Layer 4 of a small transformer language model trained on English Wikipedia (8 layers, counted from 0, width 128). Numbers have three digits each and are written without spaces.
A neuron's activation on a vector x is GELU(weights . x + bias), where the dot is the dot product.

Input weights of the MLP neurons that the questions are about. A number n stands for (n - 500) times 0.001.
n8 (bias -0.048): 364713383444665447287507388399527542448547608607647541685377642674496620818573446402481500471601253433431595403444541507750373255594394540448584301713657453586514397414380314428515291504459507568470678474733571440440586621584485473744500655315630428555384365253557391482543606355583398457526489593676543430366361437295347292468619465514697558608477712364321627408552478210669496547723
n55 (bias -0.049): 530579570769457461627393352606247527433616423380623511351384662565602403411720430570439440496526434402477604436298503368473490285575552578666367786431438590649515350659546596663507415658477307489277427496663564451515485504596417528395535454627708627759447492443550148563551637555472355268485619564627280702664576628518428417512155402532543326453481718627747667395618353454290467492477
n59 (bias -0.037): 557448449454352665518562325530779509410408782802404627518556610306369487590542525732817377547266437509357727405414269509416436488564463410587295483469357804651546637504672416546401466463566491566888262539329583234335834545462483405392460535660555686423418369364416293521550540390587711324662658552568387379182658378317578591430585640335531159446513884441393446575580543136451457659553
n65 (bias -0.047): 693421463476566383267486539660399653337403496440518629538380592568395306599588317377530217599560547631732719534526322628534462554468366559350802441718507473471489450470376473378690607668500626621538443445417356655301216571504605398500317576675620443375429538738394358533570273354587307561750575755417598347452504335662654571363454379607740545550569572543469291589403493534543404386587
n82 (bias -0.070): 356480476522635601367496597342487433653630314374402277488524424720555885600711456576479515680141335569454362496524332435338636364427530778619564351683777364453615675488153633574743673566463552294639537613615387553594463615568230555626571396484413192384245639372674337564419525487362545539600347537534675577400554533564720541417546398442327541394404239382521373619597349657504444709512
n100 (bias -0.043): 504496394394765425344331397673376656574592677484596584563492532769410354439750609643529602346620582422620152496558557757542634737478461508388329516428660253620307538358637310552479235401399561262512458132442434238645438435585774448689576559665664255488437542637454294427491571413653601233439413583491474467460408471589479657424655569606534450624389521352682727554545264579397415114462
n119 (bias -0.019): 586397350511306500489537210517323391465308600560623453406394597608581312657424677616522517497653529553416449521426565539312382375493421605350374482478601507613469630482406783493772496253392567231557439514482773593582450705490511689786381489504483399378594750470489483427630392594485475353535428489560333578534629571444571613515560478537489257603409471479580577554611120468518671359601
n143 (bias -0.023): 540500529588486431588268483487404386454427500375665590564444565594291486364339506608232453574622387569364429549329452622812418601448688568616416572389530483487673658633566460497392562588453409310450477373666574676265414486710374635480537490438439460364590596487373642549534416479497694411374408513604434267419490431597589359645392473581483323558391607704345575582553625447551513597650
n151 (bias -0.040): 333467468496428231286451352479458519456546749401532422500760511425252473356421654634679465590474447518454308559595315264313473262535330529496619536466551473567393418400618459581427438570437475585592537678581375415552544531471301642496893496368518530388524651416597539464519664577236530344413405555681458712457548625406280445429483206437527514603678272440703576809361548496485352615493
n158 (bias -0.066): 300442524706465637402431814636335471633769692629560520466673439784445340211265678437201304656336515418595451413361535572451322528429348414684273233584420500486743701495135377722830110376549571651505637457408587587592380540782563606505652525044756333462395655262456641670470412287617617468614435495662490543122617466401428442500685264898211540595317515454475809464484616481445547379656
n173 (bias -0.059): 551378578504461496696222807520418683306609484330411855572725639441548686484655496547508366340726556688573637321687722676636539440465579364345488384777607600351520581340607436604600236380411463673601627434538616504601387382610701592533236747571512594344298613504305451697474310557504310359640476312351386567509745584451688367222488500647457515638268411407427431342473208416616336303576
n241 (bias -0.041): 475390444318462542413558362512320525560504504520633685496447809315487865389358555591393446389492429136613471694311363532582339508700573584512377364616656233578461562520347517341512464740172488475549278512655383353374496564686573644359488706520473438572293488462541401747445459705440672231496321496555602605375541382576480641422489504681303668764625730434430575491592500709245643763352
n246 (bias -0.059): 590500638370756384457447384359214228611635473709450334372603450676384408610299395504619372771589335547350299841672277434457552567746347389486780648223358769834568481656102256460579574460765329566481110546571445566237439387532397451551543314556455529468478829735661454404617410475322434324652635294534832588282637537702617570450715344513176297650553538477577360540434664372384381495533
n255 (bias -0.047): 519481333548585504331532722606426358786475332631583569382500563707551484552647606401351447489462516594442512256552603398634517486377329697405578385561642335551335535538575685569365574504359627671598274537595476523458440338456519547294304466654577527359660474664489474596618306548369645464759547383433618380564591338437545271403726574786893364391450500631431777459492575561426315429302
n268 (bias -0.051): 711338662391553521466486352269621280645465447456271407719606496682519572684425386315385275482405534511678699427398403603377473531392589507452439529582597599394760605544251485525660428731500352349687582449411652511338610607482511389562388716562358340442593629542463457590416670365461459542554511302592550500267511507586559610406596595514621324420677734571365352591540273700300457511448
n273 (bias -0.033): 633537593313481451507392375571500284666422433318616441274613593559341473586161507401411320461763527438727504577638430562634564598365404608452655406373634534518443444452427556634598352514426420389643556511611512618467409485486625462565452802467543552360552688625545518177702374361287556320683658434531569518566459445259507274559596310465542385485564426616721439705567493578670324347663
n279 (bias -0.023): 439604500462312459344750703542504529532675465390510652565557640370522437451274493427395443339300530319548361461422582575475322670425658342582528560584526601600552602349524351387511482497417630410479656489540382453296439642423454597553318290578486460437318414405630486521441496417737406328535469693567575567265475486668439642668707448852452441578390406826529629381646571435603651646395
n282 (bias -0.021): 496692573504633322210282468614480679508526496314395618702158466500443431381397481536421286496516031679484336523384529496563669355660558554449546608492446524665436675343507627657752588552397604681500567635421450504645453672530426594333377595535704444481518437604294454772711595356459354477477362680578480543488284465737582321546248666533524403222388448496312560597647391437432554390520
n284 (bias -0.026): 508662507388856482588657283577344420578703587582514245588504768546535671625591376317611411588740551680640219575567393583389469461145710574436412292489466386507445672511422431601399459418458541458413576581682676500613470378606541484735557447687420477485443553429416610389844424488555363569264579729334535403528356173644477530387679484486321528519469428547600488411423556424450489535401
n307 (bias -0.032): 559649488559520459708727403458666504307659523652338468560574339532386403504473538614568581577563561488561291672453220500416352586611492558685423426268410741391527424468367360534469434436330690729795436206571646571421383459722492631504600556492572372315326425678540408435561512298169631530573571280644660574413532484273559566534372516467480316824746580700500245386572457595484288701448
n309 (bias -0.045): 716632514386537581569682463410382413546637493429654353395610559767482599608403548477341419517607541298364533482610490532493402544489481363696503521667308619616597630543426489572546504419629644529618785377450314450475461239351489656412598420475335659329285475325327600549252579537545637363357623528474389839297278557549361489649507437409471382474723583521555592726473418493526545340540
n339 (bias -0.039): 100679846545347254292468794504496548383668426188496607586576429513430795504247641548668608475466482466355483449377512640435347451616692525675725458721531646480508565359251361626542353565607538384474547370487233449551479553633709513466474362420434587554564479605332363567398711366617564349471647292357473365428603317654602428281572655552074386715312560701604258408807644637474508642522
n395 (bias -0.040): 558350437454548297475483379579515667567428548549469558597759684540459463612777406523529614490408456564482511575443445354373224690567620367136580570464523478589490504414567442575634321558428823482397471482339595446682564470486596455408413601542352518493399589537529316643444662706560460579531312482239370592311522457406610592523480459530526333739171478572442507561423241288416605507385
n396 (bias -0.030): 541422433551577728282490496694384514533396444322383634675463533638342430517645615510280340669341314476465410426547543385407588464500657386422394630572450606676559635650484289633621497529592527387616596684558608657578344500404357592517662345298418510327468670587243451537472418475529562520460260497475387348629548537543371524431430585478714488482493786653497567595452622377392390539476
n410 (bias -0.026): 608407511572537436547354695621382707363607417603424464511318626609593470553493549610377598594400563546452701450596441618627454381444662504539489468249444414469434722280557485161482500395435581349493435500583625600393653347409407160564515373557334435454534414588417375409712496481568619452300699550597511450398597400297318617603366463598552401662262486507526633619411564673603815724565
n415 (bias -0.033): 442327594434417540378358528657492520485630433500307558399703414484412297519612496619328533383738440439516775496580247292641614551456451606550572557680521363544787414442660453363469420452690466407365391212360217519515554238583488335550198504634719504492762562620356650349528477455382675422489555581508556538577616554432235358298647564500814426460619477689630595736537631450441693512519
n428 (bias -0.052): 530331562767523656519326573511515530530439428452356765803340365470349585555489584493477521430597492481423316530612459328618762496288406666500482349683236648558438721485535286450370758614281548617418439426722727590335545343682399539526340329563637542430440429447390409313481519350512341831401529407386570719421583436471534578452486282546481407399362523471542469649423526436265361559576
n437 (bias -0.044): 635439380585528547652598409385682578564515426208559774527504440655441666676295578525585583571538310599445855405439535290411655289472580669477545474527377520482533376450298633302250368613392519604730554474400594615489283356466664664655807570644419376313493485514334496650564743468403620349245496573496376523298500489182584553496579619475622328512578512327324516570537496392476493552662
n442 (bias -0.024): 500673575389749533684220496425333555322607496561282648414565508683293321511451635475504540391588233504437563515683338646578518496480379640461455197437697316530589402581576590544412526639457621291431539511740586573423370601421596600584281473695389414647482577493473421368480791395407686500285585508488624637728570289425638630430252508485524316512583508252535631330446481415334749255578
n493 (bias -0.019): 530350806509658241543472478554434756748541326309360608357513400474376332446355571121452452513338394543201465474475352346313366594343545454624881424344351540648686556487560422443254483545496626418551483550831741534308521482637521638352448300411566552261665564569522674513726586388631319599621492325379464954505470551362594555610592331637504370584461340467587293675721670513557688629414
n503 (bias -0.043): 781612401599786621591511508541580480405630549592348781480538481516408572568252620330410383523353472604237883392703532450355500426618622595667508469390532452351436539644325492500381287430246458644558406633531397353519612387609314601354508363650534441511489558387551511667383523402182578489413500361978524523668391577330481527293384295533743447400333465623528508450583442340540659452578
n506 (bias -0.056): 352764537380470472662532664480241615620520314570339623572442557500617660615321366559699354541692517333366479221579481387283531396430394652672205364253508535484427811374461406792649401440656430580349343648357616777559783281406496408313560568488597364512618278405432663463587669425672584391316540525404653583562399613373600633625578404706370512578560542500321668379293329218457766242606

Each question shows a token from some text and the vector x that enters the MLP there. A number n stands for (n - 500) times 0.011.

"1": 523521416521325535620456516404467548463429619519515383524533413354613545403374489327398511458571408685599474418455470564456587513709438515560392441431475519593536352577667664324523562469532602456595431390402631533504507568410487468494510369407301494666612557503471649438600679477527495705474513352436594383596578510665469537516461432283504671452444595506538469529587630436534285509433
Which of these neurons fires most? n442

" c": 522505426654574520543570377509431607386466488514677469461383470389675564290423482496380490557500539671367606691524557670428717668542428457570494638458382407395467394423625609523471464557551342522484626417439464741567476551481533475489641375375260557602599527557540600421508481481488518445451448477443512440602528448628397510466355447304514701338342503511458597471592609553467535490347
The most active neuron and its activation: n143, at about 0.97

"a": 401543372437542561574541420408498545420429608423674455526629312425624550339465423259528573468392441579452482562466496425476736541514380484527583576517474379316307482607532453496500445473701519553559469489552378584437662426445669488515613528319407489679518347547593568434592449403536522683605548362452489489545576523545447559481430332308489612488500504571747497608607643450424563468518
Which of these neurons fires most? n151

"ect": 526602511632422677466376510370334363487369653643612479493512445540576413320486395405379528460568496593495451586478644566426493739528345533458630592510577480429272487497690552531507576599547494546476642418493604475507606501362617555563519487432563589650368623522530558412519547446593433431591407539275591470631611392547527441493479367428454596508408250461325532550591463442539485391390
Which of these neurons fires most? n100

"us": 535544475608471637522411493395388480532402619486427399553489339555813496514499348273367384552406430666478447541518607443453618507621469452491700499435573423362333367339513599579451575404668435568521565534522569519453566609417347569389509489308486585481536515537595634457600539538463467605457370462360594467591562520586702494477500578496510770582495401394534419423512547502517454477456
Which two neurons fire most, strongest first? n82, n493

"en": 373562434444464576429472537534448429436440613370537477457531453319523480461421433270553522414533389516469469661441581537531733673664395582449502537395509461372392428552835518476440457470546444493511506460376462438553753457460534572396426480465409524749513563465424521528354631500585541567517464605478412475792513587596585688467393416366409683422404611443496494541580547526495484557524
The three highest activations, in order: n442, n282, n100

" ": 525579377583367634538472451435488458497465616475525349609561373381549503525373375372306443320614441646490496495508542751433708648532477411498400556454470438429477413481578587459441496482580477539612503266602468670615438490567501442439536475347402622818475475473440542498639557445549471653542494411361518476524564512609479585516483463416464671448465587470381553449545734442542397571507
Which of these neurons fires most? n143

"ing": 489581478407579738673431546460452484606452568532461428513476520390601330520600227329398446413534380536417488465515767429580556570507520439401594528499455479470457345610667609371389545491573545463662436486566521556510515476429460461505380424380516515539559457517545671337565646587468463459563510423358346647547705475665525476454481372295532778527436440422566550489438702459530505518469
Which of these neurons fires most? n493

"ort": 510706230442434626522592571343469585480345550492549607392613614509603460453524394385445544466375411564604519505393639469367446530552434573532578669496403536364422323518600606352492507512514417475530481470547670657508604565383718516465561536484392490668579453607436669497428434405492448514486395384540568486399479581615586537397558494351463635519451279539399622588633565418469296506483
The most active neuron and its activation: n437, at about 1.2

"T": 569537321547473572541502526333441461510414419485327411613626411309630419461505523471501398476621507551525677496512582664536565586486472603495466564520462536480488407484644585376586675401490456532564593405345491571498582617393596470481588464244257447617671457513692656489531545435527429627545507496504493426571603359509438522504347408253529647501376453517439400625458664484546496587299
The most active neuron and its activation: n410, at about 0.39

"orth": 487635372613541491415655465367548515465417582497518419414480591303493389415469574350544636423509347556642550638367597389550497647450521421495477395584501550436356390518661626495383552368582420542476428528455475657466736514425669461546531537549401451828525355524457606377598430471485474576534573493446483504588432532574407535411417348316559668446425535542551452566714585515522382489538
Which of these neurons fires most? n284

"8": 464684392599387502508638593402563595415424545569512587511487409396704376481435553341400443359493478457531449488460663568369616492674362524506558578540336518585469493539706491330510480428582555485642475386510601463409435552402445474597515440281421495621462585417589573454419631365449458556592441569408462500526609527511414722579364444330623768511362345559611445580530558505628377572466
Which of these neurons fires most? n279

" G": 502520369542456656679693450368499616527443549486656465512468456494560576600478472508397563495557452411489473483381564599453777617559284532498424508469453555286443432592647525469542506375442432488583496383577354714441685582333717522467578474406441538493532368509544553485473544552567503472564411515373575326575466385615396587633407450378518676519480396403393594568625590478342519354461
Which of these neurons fires most? n506

" ==\n": 576619463584513553606594376465452321574344445436303282526593320374746491386385556262343506561558473598548541612484461633460637579626502558492479576467479558418519496450400606405411437487534432534531615392588447487419532650475523567363450559471392478666619495436611556521400639469504461500550442355403456516509540572577521635502430585395565552379469573452323429651641564483596467472569
Which of these neurons fires most? n268

"ip": 595560333605475660580615574499476591470386494577558498514458474527572500486420436357447531406507478611337661523380542534554455659634415414680444445453352442342388463627664587497462436351552525584522509476472512583635761479494731552457598610383466455507521483489561717347495579417471366390576406524532539621639442345481484526478445487410477698424463422546409479272589390447422459513489
The most active neuron and its activation: n503, at about 2.7

"ison": 546610442478427587518671434520454443533252742566512476352633341400582392503425334266416526420504485558475486557509611464388600539617328563540423478587400507435453496590718696418348418491591351440506375517362542502476697443480546533542496448391404477658568574543545630444434479624546444540514475462442574570684681516592466579444572405431466677454396433491518602531580426373508621482515
Which of these neurons fires most? n119

"az": 620632437528316460627586443530524520505329455535661650524596406354594512471435561353536539387521572572569515436296486588467653636442443425649517526574406472324427327505586596431449550557490479458587477434395589542555750572334632536497412543398463370644446562593533581474459397450558479561533334402592457506435456493618547521476514327513453646563410449641532494368636689438443393522354
Which of these neurons fires most? n279

"ane": 479553341471476591523728455434376428484382616570477554392546500506575427482510448342504614406555370646553549489316548405441632638628411458520497674517456273427442419599598538259458454457500399521600454465443481565485775467351688521538490519531418448597633461529458628532466440464545479723536348623485547506659347551548571518460499410376507582496466524363449498556666607509500412416579
The three highest activations, in order: n415, n437, n503

" all": 507517416541473500552608401502486366365331422497598436498533433405585391406448536309452434363581518393526596517471680651559693625538473543410531483503560536422310478571508612308559506337449477590531458538511360641580406600333560537370526570512386662673657427488554443589454712523671439559467516467417590476412565517448529434583471427279617576455433698554472531570505532339602450582451
Which of these neurons fires most? n273

" to": 548685491641457598496686571556445476521341364377612334547419390457560397463440409376400390419515368570621472582467679556460536497498503384553445655523453535330431408519494691600550449400543580546523479400392557350484622518442628460548563451638412536628633365467423593342466531582718589509588390539391427525576563430566375594465501499313528695413466530536603543391594582395609583460389
The most active neuron and its activation: n279, at about 0.74

" found": 524604430569413626499478542611491545444288564484395434570448300340539425470380453314503562437453535571606513607385591607418555776540517496357512713439473624545308338648455618374344496576566605458434539377514420590552496511407520651557493424440373617680509533631564587438411557583524428594602485491550400386549516534669451534490453427335445507633348448392428518541486624550538484514439
The most active neuron and its activation: n395, at about 0.33

"ar": 592613415539559656489578468524558426514519726457647569442446387500518583326522567354549577338471602485505522496483657563479543547548605541533542443632525350381370427518684553375336639396573416479456426417461548587569726530435645494556521505493399500544528501458506428436455585314533432593454355548563380450591380439580475582560563485300521600489519500492450439510523600354417147641527
Which of these neurons fires most? n100

"oy": 449562469510393612645456321348515564642381611489576532533384368382591473561507372359476602547539456667531495562445687417427477584563302510600614557635455445442406445541700663350376393389559401375518502485422579475475651454409532569489521478382470510743553546537517541574446516440553502583552461503512411597476718458574409681430445492349467769489410390343575419457647376543554515525455
Which of these neurons fires most? n119

"et": 536489409475478754591743404420404425481487610613599592459462463457586400335405480438536447419478523458461535623518625529549718572681436581503602504594519528273421456569535505552360478365521433581612389448456457497616620522509691554509655456359425487454492471595527594524368495416409556536507376446470350455620550308646564611362492408482451662575373407497475583489699487442429372548415
The most active neuron and its activation: n503, at about 2.1

"ac": 505532441387533687517395608355573419432418528490573417545580412380722541508411449339459597470362494579468542547391442552458694390525459624443491570496537468338489541482698658386494499370743451474435543468397547663430604617470379517561548408439563396714521455552552592562481377430483455576602395505417346582644620541526402512511475395334520710629482406551562558446543527508476540563252
Which of these neurons fires most? n82

"cle": 474593339478651605445644410482492572570468649660529458485606386411627370367589387318294594619630512575399535624414664532475621592507396369572495619495428327417375428451523510448450525507645465464512507498374532537467450534471575503549727496415404541508615563548487627391540522468483455701538609396355656420534600484512537411427486414245488712515324537494430467523577551388542497391456
Which two neurons fire most, strongest first? n284, n246

"ive": 448626487525480616591695302459362518498485539618656427477442351469595426414554381414400544593553450575505445560415622454424606576572331524480653640465403437349441512510559709354467446457705527394495427439421574438494482377437496466567436560350394517706623423624670598494478574527636423567547533420531535455472558470673465536389517405341461722588354284428669580522533523430589430557426
Which two neurons fire most, strongest first? n246, n284

"ay": 356567449630427619589687405424457367493385743508566605500525458501510472557537407307425657423454533574528480515294643475500442638588390470516540525664578337522481359530764626410437482525503439459498484473433354620542714544375499519514515555499421346629625486514526652403422522419477483662462271646515481600534431359486476540575530429415498593452418512544399507491610468349527476568545
The most active neuron and its activation: n8, at about 1.7

"===\n\n": 455608425659479540536582390542535356549407440446334284441638374357692440384452534376365471591627494566374576580523599648466627602659509558553444609509504541486532424484473611463435476467538461479562658461589444487499459530524602587417462543418393405820631501412613647450427573470410490527517374274377425506564544487446495506558358504426606567359399507473467524671606591407580504355518
Which two neurons fire most, strongest first? n503, n273

" in": 614664417530452654456509584547477446620350493414722397506592346325649395375528522253456418397456484530512485554407653707511705571506642581505506515583460553530395458392624698488446470455719537521576494442428525496500478515335511561431483531484292466598496235473521546378441498606587406410497527432459440558581533496606385628525393512548510617338426467488536444538496551408667522518475
Which of these neurons fires most? n279

"ation": 499463438598385622554642369466490507487597601626654371483587345381641478270534296249518530494531404476396480536439561457522599694654399463416527592572461510429429494592598612389562479530525518565609521353446423557447544417260612498508657544490405476664466426532581558370438568507485637473645352451306595508617591419617530464517527338478482688563425404629614473563508530438549443433417
The three highest activations, in order: n395, n246, n309

".\n\n": 588681470543527545551590355439517315549378470427304306552596269420706510438403462209362509572485503581566536588485479649431733492497467568540422486490550493406597549437427562431550474558544443480551582356559507535455491607431530518386480549458348511655610449435613543446379664518542473473501429367527553531501502538652500694489412587503593534373425604477344493590634509463586507453463
The most active neuron and its activation: n268, at about 5.7

"al": 453640492507572553499537415373520527558552501554836428450381367380535688294492458191500505630480537550474580475437521519403589413597455487491466509646404447389422481595632591250401521395591547551516434541565505570474695514492433542514570603270449526722506503566423461415497527481464514545453464473491476399512516501614537545405503436301551765473449375604561544457550441393552395703550
The most active neuron and its activation: n8, at about 1.2

" |\n": 485716467503500652652464468619452456555360397480470362540584453393525352283341353357498518445588541581495564663408612581433406571567509443605545553491437493516470517532496591434439478513537435551600500307583508592509497533530507519477488399426392599724629541283484566377493604602602559615310388322350443411577525416615563497544404589349508668399399548528535574529591652490573469504473
The three highest activations, in order: n143, n339, n284

".": 389689468563555710472661464537533441533315556526358414501530397435692485394491436414338533438464497543432436642411543698438731469594366572518495557519383452509291558437586557387578491464588470477732469363528464593522389588301479533371583526442407552649416524322592525515459540482511473594475396432432590601506513581659524566532428492284517744479383424543401448580539603451554528506481
Which of these neurons fires most? n82

"p": 441568283653564443498548555617477741490462445600512401567524388468652372409461318391411444438411527590355486559399510668560704662569373361415495629491580565354463479665734665522388502534653465371499499392463501461508580449563625587487551521289526393558572486541486651425636496498570407469564393428348490513444617496601517429476538441333560669451496569468506485473466582445522323511470
The most active neuron and its activation: n100, at about 0.88

"27": 442551438534307691468557611411553637474326637424535497577567383345602466470401469369401605391594490633534345536495564704509681566544505528547398587530412407459471568507791733477435499393535522573467342490495580503549552550349524470485569409366391390603543635445534497445585616591391461636463588321508435437517533375529458573570362436337535640441399608359581464543502545467589398457490
Which of these neurons fires most? n428

" al": 525611572468461644496457393348564488488379456586689388537526393564585499358342430481357595426575560406507554560362687565397619580413375470586494491577440460526477391456495628415507585524606643456632516352483465730416588537385392495572541535433391416634598402648602448564398595482556491604500498533238427451537507539670498463574542523232450667361492490341378452519587619433454440553624
Which of these neurons fires most? n309

"itt": 414720345548473613537679493437518446555418555430535486418611536383639502391489444363544486366556460383708492681353601452533724654526426470443477581665534506416412366720551564454496476313561398468515439454399413638439647465598542636617592586351417371623537529559534631472543509573491500449570439331471427471584537471580417573407397410276460662507526489385434476496630537418404520472522
The most active neuron and its activation: n241, at about 1.4

"4": 418686386644369655530552598504518498418398709505501557551487344463705489505471558304411472374502550432501467550325585587439639597673377543492506519470431518473398569526671608364551438455562558563599445371509492487458383566352496423582548443347425503648494558516547481398489637423457415648529419489351454426510634513532477639560368437274576692491338466604587445625475644450565319584492
Which of these neurons fires most? n428